Layer 16 of a small transformer language model trained on English Wikipedia (21 layers, counted from 0, width 64).
A neuron's activation on a vector x is squared ReLU(weights . x), where the dot is the dot product.

Input weights of the MLP neurons that the questions are about. A number n stands for (n - 128) times 0.014.
n2: 166, 166, 67, 90, 89, 151, 97, 128, 86, 110, 157, 171, 101, 67, 224, 116, 125, 142, 105, 99, 86, 121, 151, 179, 110, 86, 80, 162, 91, 146, 101, 104, 168, 130, 157, 140, 38, 156, 144, 150, 123, 133, 68, 141, 221, 94, 149, 157, 133, 112, 144, 120, 154, 128, 191, 146, 175, 129, 208, 176, 127, 149, 159, 81
n9: 169, 111, 146, 77, 108, 100, 145, 156, 165, 128, 130, 139, 94, 124, 185, 95, 103, 128, 65, 111, 123, 158, 89, 84, 154, 215, 136, 141, 121, 174, 161, 145, 45, 92, 115, 74, 188, 155, 167, 137, 120, 204, 200, 191, 136, 66, 136, 100, 132, 124, 67, 116, 144, 102, 156, 172, 199, 108, 100, 178, 128, 71, 138, 138
n15: 145, 158, 124, 184, 197, 93, 173, 133, 93, 88, 109, 52, 189, 124, 133, 183, 128, 147, 108, 120, 75, 177, 51, 110, 96, 88, 157, 146, 66, 128, 62, 161, 126, 115, 122, 64, 122, 148, 207, 92, 151, 130, 96, 121, 172, 108, 152, 134, 146, 136, 135, 232, 158, 159, 55, 75, 152, 149, 64, 149, 135, 124, 97, 141
n20: 132, 114, 124, 55, 182, 96, 138, 150, 140, 141, 167, 88, 94, 206, 101, 81, 45, 138, 181, 243, 151, 120, 145, 118, 195, 178, 128, 96, 157, 125, 127, 103, 163, 140, 117, 119, 140, 51, 50, 218, 135, 158, 83, 111, 67, 198, 183, 96, 190, 178, 120, 119, 121, 151, 137, 107, 141, 98, 161, 58, 194, 127, 122, 77
n30: 188, 122, 142, 122, 97, 127, 139, 148, 44, 107, 106, 157, 130, 84, 159, 93, 134, 104, 95, 176, 142, 188, 106, 77, 144, 94, 85, 147, 83, 101, 119, 125, 152, 91, 30, 125, 141, 204, 121, 76, 123, 126, 85, 159, 107, 166, 67, 109, 207, 92, 79, 165, 128, 115, 142, 175, 150, 150, 153, 136, 109, 84, 53, 159
n47: 128, 118, 97, 144, 110, 90, 77, 136, 91, 157, 136, 131, 73, 113, 110, 104, 105, 63, 124, 183, 46, 184, 222, 144, 125, 120, 117, 87, 169, 139, 143, 106, 86, 154, 94, 145, 88, 110, 166, 88, 140, 117, 180, 145, 215, 73, 154, 80, 191, 139, 144, 156, 153, 184, 182, 130, 113, 170, 145, 189, 87, 119, 179, 152
n68: 192, 130, 64, 153, 155, 117, 158, 171, 145, 122, 180, 145, 118, 76, 190, 133, 202, 119, 121, 40, 112, 79, 28, 67, 121, 117, 195, 124, 140, 107, 119, 127, 139, 148, 171, 144, 85, 144, 55, 142, 79, 86, 158, 138, 92, 120, 129, 66, 154, 100, 180, 87, 106, 75, 94, 185, 151, 116, 155, 141, 182, 97, 124, 114
n76: 120, 149, 141, 165, 147, 137, 158, 145, 89, 156, 132, 120, 125, 158, 145, 74, 171, 133, 97, 163, 176, 148, 149, 59, 129, 122, 124, 140, 138, 136, 160, 126, 114, 156, 113, 126, 103, 136, 121, 122, 134, 132, 115, 155, 172, 141, 105, 127, 110, 77, 140, 126, 92, 123, 107, 175, 148, 141, 145, 145, 111, 121, 159, 149
n83: 210, 91, 153, 153, 134, 99, 101, 139, 124, 153, 118, 140, 96, 119, 25, 133, 134, 85, 128, 108, 142, 105, 99, 123, 118, 138, 100, 139, 138, 138, 146, 116, 131, 101, 141, 176, 196, 34, 118, 80, 104, 182, 144, 143, 205, 157, 127, 144, 128, 73, 161, 163, 198, 167, 127, 126, 170, 135, 172, 86, 151, 114, 193, 143
n94: 160, 156, 117, 131, 146, 129, 59, 130, 171, 114, 72, 98, 100, 153, 149, 155, 138, 160, 184, 43, 174, 209, 108, 136, 135, 138, 121, 117, 68, 108, 67, 109, 158, 115, 147, 143, 120, 57, 160, 149, 157, 154, 138, 99, 68, 100, 173, 138, 82, 137, 148, 171, 109, 183, 104, 127, 133, 176, 137, 94, 143, 123, 107, 139
n104: 136, 163, 175, 166, 35, 121, 118, 194, 111, 64, 169, 119, 133, 172, 164, 97, 105, 166, 122, 132, 117, 135, 99, 72, 150, 187, 142, 130, 135, 112, 131, 75, 81, 150, 183, 117, 119, 79, 115, 112, 93, 118, 103, 160, 34, 103, 144, 112, 188, 119, 139, 159, 175, 103, 113, 136, 192, 22, 182, 67, 155, 150, 110, 209
n107: 155, 103, 108, 90, 122, 78, 115, 96, 157, 126, 112, 69, 182, 108, 75, 175, 94, 145, 158, 131, 109, 113, 162, 151, 112, 117, 149, 45, 34, 115, 84, 97, 139, 128, 96, 198, 117, 134, 139, 90, 134, 115, 84, 147, 62, 177, 163, 123, 84, 37, 146, 113, 74, 136, 138, 135, 173, 136, 125, 111, 165, 143, 150, 111
n127: 151, 57, 162, 120, 151, 150, 83, 161, 91, 98, 88, 178, 160, 215, 122, 141, 77, 156, 233, 170, 103, 144, 112, 150, 130, 132, 82, 65, 187, 103, 102, 107, 146, 131, 189, 218, 142, 89, 177, 158, 149, 135, 88, 137, 51, 128, 103, 127, 231, 51, 213, 141, 69, 47, 165, 163, 135, 186, 127, 109, 136, 90, 151, 137
n136: 46, 140, 122, 96, 171, 126, 165, 133, 139, 132, 118, 152, 133, 139, 82, 132, 129, 121, 186, 67, 91, 150, 105, 119, 125, 149, 138, 104, 174, 127, 68, 125, 102, 208, 76, 107, 65, 97, 130, 146, 152, 182, 114, 162, 140, 133, 35, 155, 241, 92, 115, 110, 101, 123, 119, 164, 101, 208, 104, 161, 143, 149, 120, 34
n154: 144, 98, 65, 156, 170, 88, 158, 123, 85, 162, 117, 141, 110, 200, 125, 136, 113, 139, 182, 130, 147, 111, 149, 205, 161, 168, 172, 73, 133, 126, 157, 153, 73, 171, 134, 76, 114, 118, 179, 123, 108, 128, 108, 154, 124, 143, 88, 129, 196, 123, 133, 122, 173, 101, 185, 158, 193, 124, 143, 126, 135, 27, 138, 150
n167: 131, 125, 77, 132, 148, 124, 147, 80, 102, 85, 189, 175, 98, 44, 102, 152, 132, 117, 82, 107, 131, 140, 82, 153, 169, 125, 195, 111, 153, 159, 124, 102, 180, 136, 108, 153, 70, 139, 127, 88, 89, 157, 147, 144, 178, 157, 155, 166, 166, 156, 132, 159, 165, 130, 74, 73, 193, 110, 175, 169, 138, 116, 153, 169
n168: 115, 114, 197, 95, 166, 147, 122, 145, 93, 97, 125, 105, 111, 141, 119, 119, 57, 114, 101, 61, 131, 112, 107, 108, 83, 166, 86, 105, 95, 75, 76, 131, 167, 105, 67, 72, 130, 90, 107, 136, 86, 161, 89, 125, 101, 75, 157, 131, 127, 92, 107, 143, 153, 138, 169, 131, 135, 116, 98, 114, 193, 141, 135, 117
n169: 138, 130, 146, 124, 110, 50, 133, 136, 108, 58, 182, 165, 155, 147, 91, 133, 143, 128, 137, 116, 182, 104, 127, 151, 184, 170, 134, 93, 110, 99, 109, 69, 62, 154, 183, 136, 179, 143, 66, 70, 88, 114, 83, 204, 139, 133, 156, 80, 157, 176, 175, 62, 116, 112, 130, 131, 134, 103, 90, 162, 173, 88, 179, 104
n172: 120, 102, 109, 87, 104, 169, 71, 151, 136, 142, 82, 125, 98, 118, 18, 170, 108, 153, 95, 143, 142, 95, 156, 130, 162, 206, 131, 101, 139, 135, 111, 152, 123, 190, 107, 114, 69, 50, 116, 124, 171, 134, 111, 122, 164, 149, 175, 110, 139, 131, 156, 160, 127, 60, 167, 159, 174, 190, 123, 169, 231, 186, 152, 85
n173: 155, 120, 143, 189, 146, 71, 178, 130, 124, 68, 103, 85, 128, 176, 174, 156, 88, 76, 132, 134, 101, 118, 93, 125, 206, 107, 98, 98, 134, 184, 169, 122, 167, 100, 128, 167, 125, 128, 180, 145, 121, 174, 167, 161, 100, 6, 144, 105, 166, 198, 122, 156, 126, 115, 185, 140, 101, 184, 166, 105, 96, 119, 147, 128
n186: 50, 118, 118, 186, 172, 95, 123, 119, 34, 94, 167, 165, 115, 81, 85, 136, 146, 155, 167, 110, 129, 102, 67, 76, 110, 69, 109, 206, 137, 144, 129, 137, 136, 132, 207, 126, 68, 131, 158, 137, 97, 133, 176, 111, 50, 101, 81, 78, 179, 121, 159, 180, 94, 152, 59, 183, 160, 116, 99, 132, 142, 178, 162, 152
n194: 104, 147, 92, 143, 61, 148, 98, 162, 44, 112, 167, 94, 113, 116, 161, 157, 146, 119, 159, 183, 76, 104, 74, 163, 110, 161, 102, 138, 156, 118, 150, 83, 159, 95, 151, 115, 117, 94, 151, 174, 158, 160, 178, 185, 166, 119, 174, 128, 181, 138, 190, 128, 113, 211, 219, 81, 148, 155, 153, 142, 128, 109, 193, 174
n206: 149, 117, 106, 136, 118, 109, 111, 200, 140, 127, 145, 113, 131, 153, 154, 120, 128, 102, 108, 83, 156, 100, 144, 141, 131, 235, 152, 169, 102, 142, 145, 162, 128, 161, 144, 123, 130, 141, 95, 112, 96, 175, 82, 133, 201, 164, 123, 56, 166, 109, 131, 121, 115, 129, 168, 125, 144, 81, 154, 141, 147, 55, 123, 163
n215: 120, 73, 128, 110, 178, 162, 68, 130, 178, 139, 161, 129, 147, 97, 123, 181, 111, 127, 173, 127, 99, 161, 55, 120, 187, 150, 128, 85, 140, 125, 139, 140, 146, 97, 100, 159, 67, 129, 118, 114, 166, 132, 125, 82, 182, 197, 135, 74, 131, 175, 148, 117, 141, 135, 176, 157, 127, 143, 62, 114, 134, 213, 135, 161
n249: 111, 113, 148, 127, 160, 64, 157, 159, 100, 73, 169, 142, 178, 92, 106, 136, 150, 165, 144, 125, 123, 85, 163, 73, 166, 149, 115, 74, 72, 169, 135, 107, 128, 124, 147, 141, 156, 95, 198, 142, 155, 118, 155, 114, 126, 149, 224, 128, 204, 136, 133, 107, 85, 79, 163, 110, 161, 81, 136, 150, 177, 127, 154, 67

Each question shows a token from some text and the vector x that enters the MLP there. A number n stands for (n - 128) times 0.028.

"ap": 88, 174, 72, 90, 123, 137, 170, 103, 153, 128, 92, 138, 97, 112, 90, 136, 118, 190, 101, 132, 144, 159, 95, 120, 128, 101, 142, 150, 109, 119, 137, 145, 140, 135, 120, 154, 212, 165, 86, 112, 119, 116, 182, 117, 147, 140, 124, 172, 143, 146, 140, 122, 129, 121, 126, 102, 79, 101, 158, 106, 71, 149, 139, 124
Which of these neurons fires most? n167

"pl": 101, 175, 133, 127, 122, 103, 227, 120, 147, 134, 151, 158, 129, 157, 113, 108, 123, 171, 122, 153, 90, 149, 92, 175, 117, 120, 168, 129, 81, 105, 141, 192, 159, 147, 127, 121, 133, 138, 62, 125, 118, 71, 152, 94, 131, 135, 138, 163, 143, 152, 146, 138, 136, 104, 168, 103, 112, 111, 153, 143, 92, 131, 113, 136
Which of these neurons fires most? n167

"ud": 121, 187, 99, 123, 69, 134, 130, 104, 166, 143, 124, 138, 121, 150, 111, 131, 116, 182, 118, 170, 146, 135, 97, 170, 88, 108, 109, 141, 114, 150, 142, 141, 145, 136, 136, 138, 193, 131, 88, 150, 95, 122, 178, 37, 151, 122, 95, 187, 122, 131, 127, 93, 102, 124, 148, 140, 79, 100, 135, 97, 119, 132, 153, 141
Which two neurons fire most, strongest first? n194, n83

" with": 68, 208, 108, 104, 141, 161, 183, 117, 171, 176, 102, 151, 117, 121, 109, 141, 90, 195, 104, 135, 107, 127, 124, 92, 118, 135, 86, 129, 113, 102, 129, 144, 130, 108, 138, 134, 191, 142, 92, 112, 124, 78, 99, 70, 118, 132, 129, 143, 139, 125, 113, 112, 116, 120, 165, 130, 88, 140, 149, 128, 87, 133, 134, 131
Which three neurons fire most, strongest first? n20, n168, n136

" B": 57, 189, 111, 101, 112, 126, 139, 146, 135, 134, 89, 114, 99, 155, 131, 134, 104, 203, 114, 122, 108, 139, 148, 144, 86, 131, 115, 135, 115, 107, 132, 179, 104, 137, 128, 134, 187, 143, 104, 118, 92, 80, 114, 66, 139, 135, 140, 137, 95, 115, 124, 137, 75, 87, 146, 91, 77, 77, 141, 149, 87, 125, 130, 130
The most active neuron and its activation: n206, at about 1.4

"ed": 79, 161, 94, 108, 150, 150, 185, 104, 167, 174, 79, 139, 103, 129, 117, 136, 122, 183, 105, 128, 117, 168, 105, 97, 123, 127, 94, 135, 93, 93, 138, 178, 147, 117, 169, 144, 211, 162, 111, 115, 137, 77, 109, 86, 145, 137, 142, 162, 162, 102, 113, 126, 120, 115, 151, 125, 92, 125, 148, 144, 101, 129, 143, 137
Which of these neurons fires most? n30

"==": 97, 173, 74, 97, 99, 137, 108, 128, 171, 155, 124, 100, 80, 161, 146, 153, 125, 184, 69, 129, 105, 165, 132, 91, 93, 110, 122, 133, 93, 84, 139, 159, 133, 125, 139, 143, 187, 146, 88, 93, 123, 117, 128, 110, 97, 119, 132, 115, 137, 101, 119, 99, 122, 117, 136, 118, 81, 132, 151, 146, 74, 128, 123, 147
Which of these neurons fires most? n30

" July": 53, 147, 90, 111, 129, 129, 166, 95, 171, 152, 132, 147, 88, 144, 87, 151, 143, 193, 119, 150, 94, 133, 113, 154, 92, 127, 95, 142, 103, 102, 156, 165, 99, 102, 126, 148, 156, 140, 83, 128, 85, 114, 124, 53, 137, 112, 143, 165, 123, 97, 162, 108, 119, 112, 170, 97, 86, 134, 154, 110, 97, 132, 148, 118
Which two neurons fire most, strongest first? n107, n2

"iv": 58, 161, 135, 130, 112, 159, 187, 128, 162, 131, 129, 149, 97, 144, 116, 124, 135, 177, 97, 140, 124, 115, 110, 116, 111, 104, 162, 118, 81, 90, 137, 202, 119, 128, 166, 158, 178, 140, 92, 123, 159, 130, 142, 124, 172, 146, 152, 143, 156, 89, 144, 103, 151, 112, 180, 116, 76, 128, 152, 127, 118, 140, 156, 119
Which two neurons fire most, strongest first? n249, n76

" p": 91, 193, 117, 139, 86, 143, 135, 92, 131, 134, 119, 156, 99, 156, 101, 142, 86, 193, 104, 135, 130, 119, 146, 137, 130, 142, 139, 165, 99, 117, 136, 210, 153, 130, 165, 128, 163, 170, 91, 110, 84, 120, 159, 88, 141, 133, 128, 152, 113, 124, 125, 115, 75, 140, 144, 125, 96, 144, 136, 127, 89, 126, 117, 144
Which of these neurons fires most? n206

"form": 86, 164, 104, 128, 163, 119, 189, 93, 134, 133, 104, 138, 83, 136, 92, 138, 101, 205, 113, 134, 116, 170, 111, 103, 120, 116, 120, 159, 88, 98, 135, 177, 124, 120, 175, 168, 175, 159, 80, 107, 120, 113, 162, 103, 134, 143, 125, 169, 162, 119, 138, 114, 145, 123, 144, 153, 101, 115, 144, 114, 86, 115, 138, 132
The most active neuron and its activation: n186, at about 11

"or": 89, 189, 147, 122, 132, 142, 165, 139, 124, 112, 98, 165, 107, 100, 108, 149, 108, 153, 140, 138, 97, 140, 135, 123, 92, 106, 124, 128, 83, 108, 172, 164, 135, 111, 136, 145, 215, 139, 90, 113, 118, 98, 148, 60, 158, 139, 125, 173, 139, 136, 160, 121, 157, 98, 161, 134, 44, 137, 129, 141, 113, 154, 93, 96
Which two neurons fire most, strongest first? n249, n30

"a": 92, 143, 74, 138, 77, 111, 132, 152, 157, 132, 158, 119, 112, 134, 123, 176, 116, 183, 89, 147, 122, 128, 117, 129, 147, 97, 142, 124, 81, 130, 142, 159, 135, 138, 93, 140, 181, 148, 96, 146, 71, 113, 134, 75, 127, 144, 112, 173, 104, 149, 131, 153, 109, 92, 134, 79, 39, 94, 139, 120, 84, 150, 141, 122
Which of these neurons fires most? n167

"it": 122, 160, 129, 59, 121, 124, 199, 134, 140, 148, 120, 161, 88, 122, 117, 153, 110, 147, 87, 119, 100, 129, 124, 140, 114, 110, 94, 172, 97, 81, 150, 191, 142, 116, 159, 147, 152, 143, 114, 84, 112, 128, 171, 120, 146, 125, 111, 169, 116, 137, 102, 142, 125, 95, 142, 146, 31, 142, 141, 96, 128, 151, 137, 139
Which three neurons fire most, strongest first? n30, n2, n168

"3": 87, 195, 96, 137, 95, 123, 170, 131, 175, 153, 98, 147, 107, 129, 104, 143, 124, 167, 112, 115, 89, 155, 150, 130, 127, 121, 118, 127, 82, 86, 165, 195, 88, 91, 141, 146, 178, 130, 99, 151, 116, 114, 132, 61, 164, 110, 85, 150, 116, 117, 139, 120, 119, 109, 160, 119, 85, 135, 124, 150, 92, 127, 119, 113
The most active neuron and its activation: n136, at about 0.16

" m": 80, 191, 84, 128, 103, 127, 140, 110, 147, 160, 141, 175, 110, 138, 123, 122, 94, 161, 98, 125, 119, 122, 135, 119, 120, 132, 152, 134, 70, 105, 133, 186, 151, 117, 191, 152, 168, 139, 76, 117, 88, 85, 118, 88, 141, 143, 123, 134, 111, 101, 140, 120, 95, 119, 116, 111, 87, 92, 125, 137, 76, 110, 124, 136
Which two neurons fire most, strongest first? n206, n68

"on": 107, 143, 95, 115, 84, 149, 190, 140, 159, 132, 122, 135, 91, 113, 131, 161, 133, 184, 103, 123, 127, 151, 95, 117, 62, 122, 102, 137, 117, 104, 151, 139, 101, 121, 139, 107, 175, 112, 95, 136, 87, 93, 161, 100, 131, 87, 121, 194, 116, 139, 143, 92, 142, 98, 163, 97, 70, 91, 96, 117, 152, 170, 155, 147
Which three neurons fire most, strongest first? n168, n104, n68

" H": 95, 197, 91, 132, 98, 177, 177, 155, 119, 132, 118, 136, 104, 138, 131, 127, 124, 189, 82, 127, 107, 113, 125, 113, 124, 120, 135, 130, 110, 101, 155, 148, 85, 150, 147, 101, 174, 144, 91, 137, 105, 88, 169, 80, 129, 115, 126, 168, 68, 127, 116, 129, 113, 99, 127, 133, 68, 66, 106, 103, 118, 119, 163, 150
The most active neuron and its activation: n104, at about 10

"ol": 120, 170, 117, 130, 93, 166, 212, 154, 140, 135, 96, 165, 73, 179, 120, 137, 116, 190, 99, 150, 137, 148, 97, 140, 129, 114, 148, 121, 64, 142, 161, 163, 120, 116, 124, 140, 126, 127, 95, 142, 110, 80, 130, 92, 130, 154, 136, 134, 146, 90, 148, 141, 156, 90, 145, 133, 50, 118, 143, 108, 106, 128, 159, 143
Which three neurons fire most, strongest first? n104, n76, n154

"r": 104, 175, 112, 114, 97, 115, 147, 144, 162, 134, 149, 152, 107, 113, 99, 139, 124, 174, 112, 142, 119, 123, 126, 141, 135, 116, 126, 155, 107, 101, 147, 150, 96, 72, 137, 129, 145, 91, 83, 124, 64, 110, 173, 68, 133, 103, 121, 190, 90, 128, 143, 107, 121, 69, 158, 140, 65, 79, 139, 105, 111, 121, 144, 108
The most active neuron and its activation: n68, at about 1.3

" per": 87, 196, 82, 94, 119, 135, 130, 135, 146, 144, 125, 149, 101, 159, 128, 105, 94, 174, 98, 127, 130, 150, 130, 145, 121, 137, 98, 129, 87, 94, 169, 158, 142, 125, 127, 157, 162, 144, 76, 114, 118, 87, 146, 32, 146, 111, 114, 155, 127, 99, 158, 88, 128, 137, 152, 128, 72, 142, 140, 139, 104, 101, 140, 154
Which three neurons fire most, strongest first? n2, n206, n47

" s": 75, 188, 121, 125, 139, 110, 132, 137, 146, 118, 100, 158, 73, 164, 132, 145, 98, 176, 102, 135, 133, 125, 148, 137, 121, 142, 135, 152, 103, 102, 133, 166, 151, 124, 189, 136, 180, 131, 109, 85, 95, 93, 141, 70, 143, 140, 127, 153, 73, 122, 133, 104, 89, 131, 155, 103, 62, 96, 119, 110, 112, 104, 117, 142
Which three neurons fire most, strongest first? n206, n94, n169

" P": 103, 172, 100, 139, 74, 147, 185, 156, 142, 144, 124, 119, 88, 140, 119, 130, 123, 197, 65, 124, 127, 117, 126, 120, 81, 144, 125, 152, 107, 111, 124, 177, 121, 162, 159, 114, 172, 152, 93, 135, 88, 105, 176, 79, 133, 140, 128, 170, 109, 134, 142, 104, 83, 120, 151, 138, 49, 137, 118, 118, 108, 136, 160, 148
Which of these neurons fires most? n76

"re": 79, 192, 109, 123, 75, 103, 180, 169, 166, 143, 141, 129, 110, 107, 141, 181, 110, 177, 91, 148, 131, 117, 170, 141, 124, 96, 146, 110, 65, 113, 129, 153, 121, 123, 115, 131, 157, 121, 101, 120, 91, 91, 135, 104, 100, 108, 122, 165, 84, 124, 129, 103, 132, 85, 168, 130, 70, 138, 139, 132, 122, 121, 160, 138
Which of these neurons fires most? n107

"ack": 115, 144, 120, 102, 129, 145, 178, 96, 167, 179, 130, 185, 107, 108, 95, 132, 108, 205, 142, 125, 131, 123, 101, 173, 120, 113, 122, 150, 105, 124, 125, 153, 116, 81, 159, 137, 167, 136, 91, 107, 91, 100, 160, 85, 131, 97, 119, 146, 91, 157, 130, 97, 113, 146, 168, 91, 84, 103, 133, 107, 133, 157, 129, 123
The most active neuron and its activation: n215, at about 0.43

"ember": 86, 180, 107, 123, 112, 113, 153, 111, 123, 128, 101, 158, 78, 123, 122, 151, 111, 191, 81, 129, 92, 155, 140, 148, 150, 104, 130, 144, 125, 97, 141, 193, 126, 96, 153, 157, 175, 166, 124, 116, 99, 110, 130, 105, 126, 102, 139, 183, 128, 142, 100, 102, 94, 117, 155, 147, 52, 140, 149, 130, 88, 130, 108, 136
Which three neurons fire most, strongest first? n173, n2, n30

"fer": 47, 168, 123, 142, 97, 110, 210, 133, 130, 114, 116, 138, 83, 143, 118, 167, 114, 194, 103, 130, 120, 141, 122, 148, 136, 107, 134, 124, 79, 112, 171, 130, 131, 139, 140, 149, 213, 146, 106, 103, 150, 64, 156, 70, 135, 157, 112, 166, 106, 134, 138, 137, 156, 133, 154, 136, 100, 136, 132, 143, 118, 102, 106, 107
The most active neuron and its activation: n249, at about 1.2

"t": 70, 163, 124, 110, 88, 170, 189, 160, 157, 148, 118, 139, 117, 128, 114, 149, 111, 222, 93, 110, 117, 125, 122, 133, 100, 139, 116, 131, 106, 93, 151, 133, 106, 120, 146, 127, 163, 97, 106, 136, 98, 99, 153, 99, 116, 91, 141, 174, 121, 146, 124, 121, 160, 88, 150, 148, 47, 98, 117, 110, 172, 130, 146, 142
The most active neuron and its activation: n104, at about 22

" US": 49, 171, 93, 132, 127, 115, 148, 123, 160, 159, 103, 141, 70, 132, 122, 174, 122, 204, 81, 139, 92, 144, 156, 146, 118, 131, 122, 116, 111, 109, 134, 199, 100, 110, 152, 126, 176, 127, 96, 121, 80, 106, 138, 85, 122, 131, 107, 146, 128, 121, 133, 103, 113, 139, 151, 117, 52, 128, 132, 143, 107, 121, 142, 153
The most active neuron and its activation: n47, at about 0.82

"197": 73, 176, 55, 124, 103, 104, 185, 137, 189, 149, 142, 152, 81, 169, 112, 147, 127, 165, 84, 133, 138, 126, 128, 156, 118, 126, 138, 135, 124, 85, 184, 178, 98, 109, 143, 154, 163, 133, 110, 142, 113, 82, 158, 74, 131, 133, 101, 134, 122, 97, 136, 106, 102, 150, 139, 81, 98, 118, 123, 121, 94, 122, 146, 130
Which of these neurons fires most? n154

"uring": 65, 176, 88, 130, 127, 128, 150, 134, 173, 170, 111, 126, 88, 141, 116, 143, 105, 199, 117, 150, 99, 114, 124, 118, 110, 97, 122, 103, 108, 93, 120, 141, 129, 121, 126, 126, 215, 139, 98, 130, 124, 90, 118, 82, 107, 128, 120, 185, 135, 107, 121, 118, 113, 108, 170, 143, 95, 178, 142, 137, 74, 114, 164, 153
Which of these neurons fires most? n127

" C": 96, 191, 85, 130, 104, 113, 153, 130, 137, 158, 116, 155, 83, 154, 111, 173, 121, 189, 70, 121, 92, 118, 120, 146, 103, 144, 130, 126, 106, 119, 152, 191, 103, 151, 124, 129, 167, 141, 80, 101, 81, 99, 128, 63, 150, 141, 136, 149, 109, 125, 149, 118, 117, 141, 176, 109, 100, 108, 127, 124, 85, 118, 121, 146
The most active neuron and its activation: n206, at about 12

"st": 61, 188, 95, 115, 134, 155, 187, 157, 177, 195, 97, 131, 109, 146, 112, 120, 102, 186, 80, 135, 101, 125, 132, 124, 115, 114, 117, 124, 100, 86, 140, 140, 123, 114, 132, 144, 200, 148, 111, 123, 111, 74, 112, 80, 112, 122, 107, 160, 145, 125, 119, 95, 124, 142, 168, 103, 112, 152, 131, 130, 117, 137, 135, 132
The most active neuron and its activation: n136, at about 0.1

"ith": 70, 185, 94, 104, 113, 144, 160, 146, 157, 162, 108, 124, 111, 134, 113, 177, 108, 185, 118, 131, 128, 124, 100, 128, 94, 110, 108, 127, 129, 105, 117, 130, 163, 135, 145, 129, 227, 139, 114, 122, 93, 92, 149, 81, 127, 105, 104, 152, 111, 146, 106, 123, 95, 104, 169, 95, 93, 108, 156, 98, 89, 136, 173, 152
Which of these neurons fires most? n194

"in": 87, 130, 128, 133, 112, 140, 207, 130, 131, 135, 135, 163, 67, 134, 92, 133, 89, 191, 124, 128, 130, 125, 139, 136, 117, 106, 124, 116, 74, 91, 157, 108, 103, 97, 112, 127, 151, 123, 51, 133, 117, 114, 145, 90, 112, 117, 147, 193, 142, 95, 140, 112, 136, 84, 154, 100, 68, 88, 145, 119, 134, 133, 129, 138
Which two neurons fire most, strongest first? n168, n20

"oy": 124, 171, 119, 117, 140, 150, 192, 95, 114, 154, 106, 141, 67, 95, 107, 140, 124, 176, 112, 140, 100, 153, 121, 105, 116, 93, 99, 127, 73, 123, 153, 153, 122, 103, 140, 151, 184, 152, 82, 118, 98, 113, 158, 100, 142, 129, 137, 208, 147, 100, 145, 116, 140, 124, 158, 163, 63, 122, 131, 111, 83, 149, 108, 130
Which of these neurons fires most? n30

" a": 71, 198, 81, 101, 124, 174, 115, 126, 144, 188, 119, 136, 73, 150, 108, 164, 101, 191, 113, 125, 135, 124, 137, 91, 113, 151, 92, 117, 89, 100, 145, 160, 121, 122, 161, 149, 172, 147, 106, 113, 123, 82, 123, 52, 140, 118, 139, 156, 142, 120, 124, 126, 114, 118, 141, 130, 86, 132, 143, 140, 96, 123, 149, 148
The most active neuron and its activation: n172, at about 4.4

"ice": 88, 114, 91, 102, 150, 138, 165, 95, 157, 186, 115, 160, 103, 113, 122, 175, 111, 192, 86, 129, 132, 160, 96, 124, 126, 108, 115, 147, 85, 100, 129, 171, 126, 104, 157, 146, 183, 158, 93, 105, 113, 109, 157, 101, 141, 114, 110, 150, 127, 138, 119, 130, 136, 109, 171, 90, 61, 104, 138, 116, 99, 159, 123, 152
The most active neuron and its activation: n215, at about 4.9

"ren": 77, 189, 137, 144, 64, 102, 150, 145, 139, 159, 110, 125, 97, 142, 113, 156, 122, 189, 89, 141, 128, 130, 106, 142, 118, 93, 146, 130, 110, 122, 152, 129, 140, 123, 141, 134, 173, 109, 106, 86, 111, 117, 177, 87, 172, 129, 73, 182, 113, 113, 160, 143, 121, 118, 143, 101, 59, 106, 129, 123, 117, 145, 139, 107
The most active neuron and its activation: n83, at about 4.4

"===": 87, 189, 85, 116, 118, 144, 137, 144, 183, 164, 129, 99, 97, 179, 122, 150, 122, 182, 63, 117, 99, 155, 131, 95, 106, 115, 122, 112, 106, 89, 139, 172, 102, 125, 144, 134, 189, 130, 88, 106, 107, 98, 106, 96, 105, 128, 139, 123, 132, 96, 125, 109, 119, 115, 153, 101, 78, 135, 150, 139, 93, 135, 124, 143
Which of these neurons fires most? n104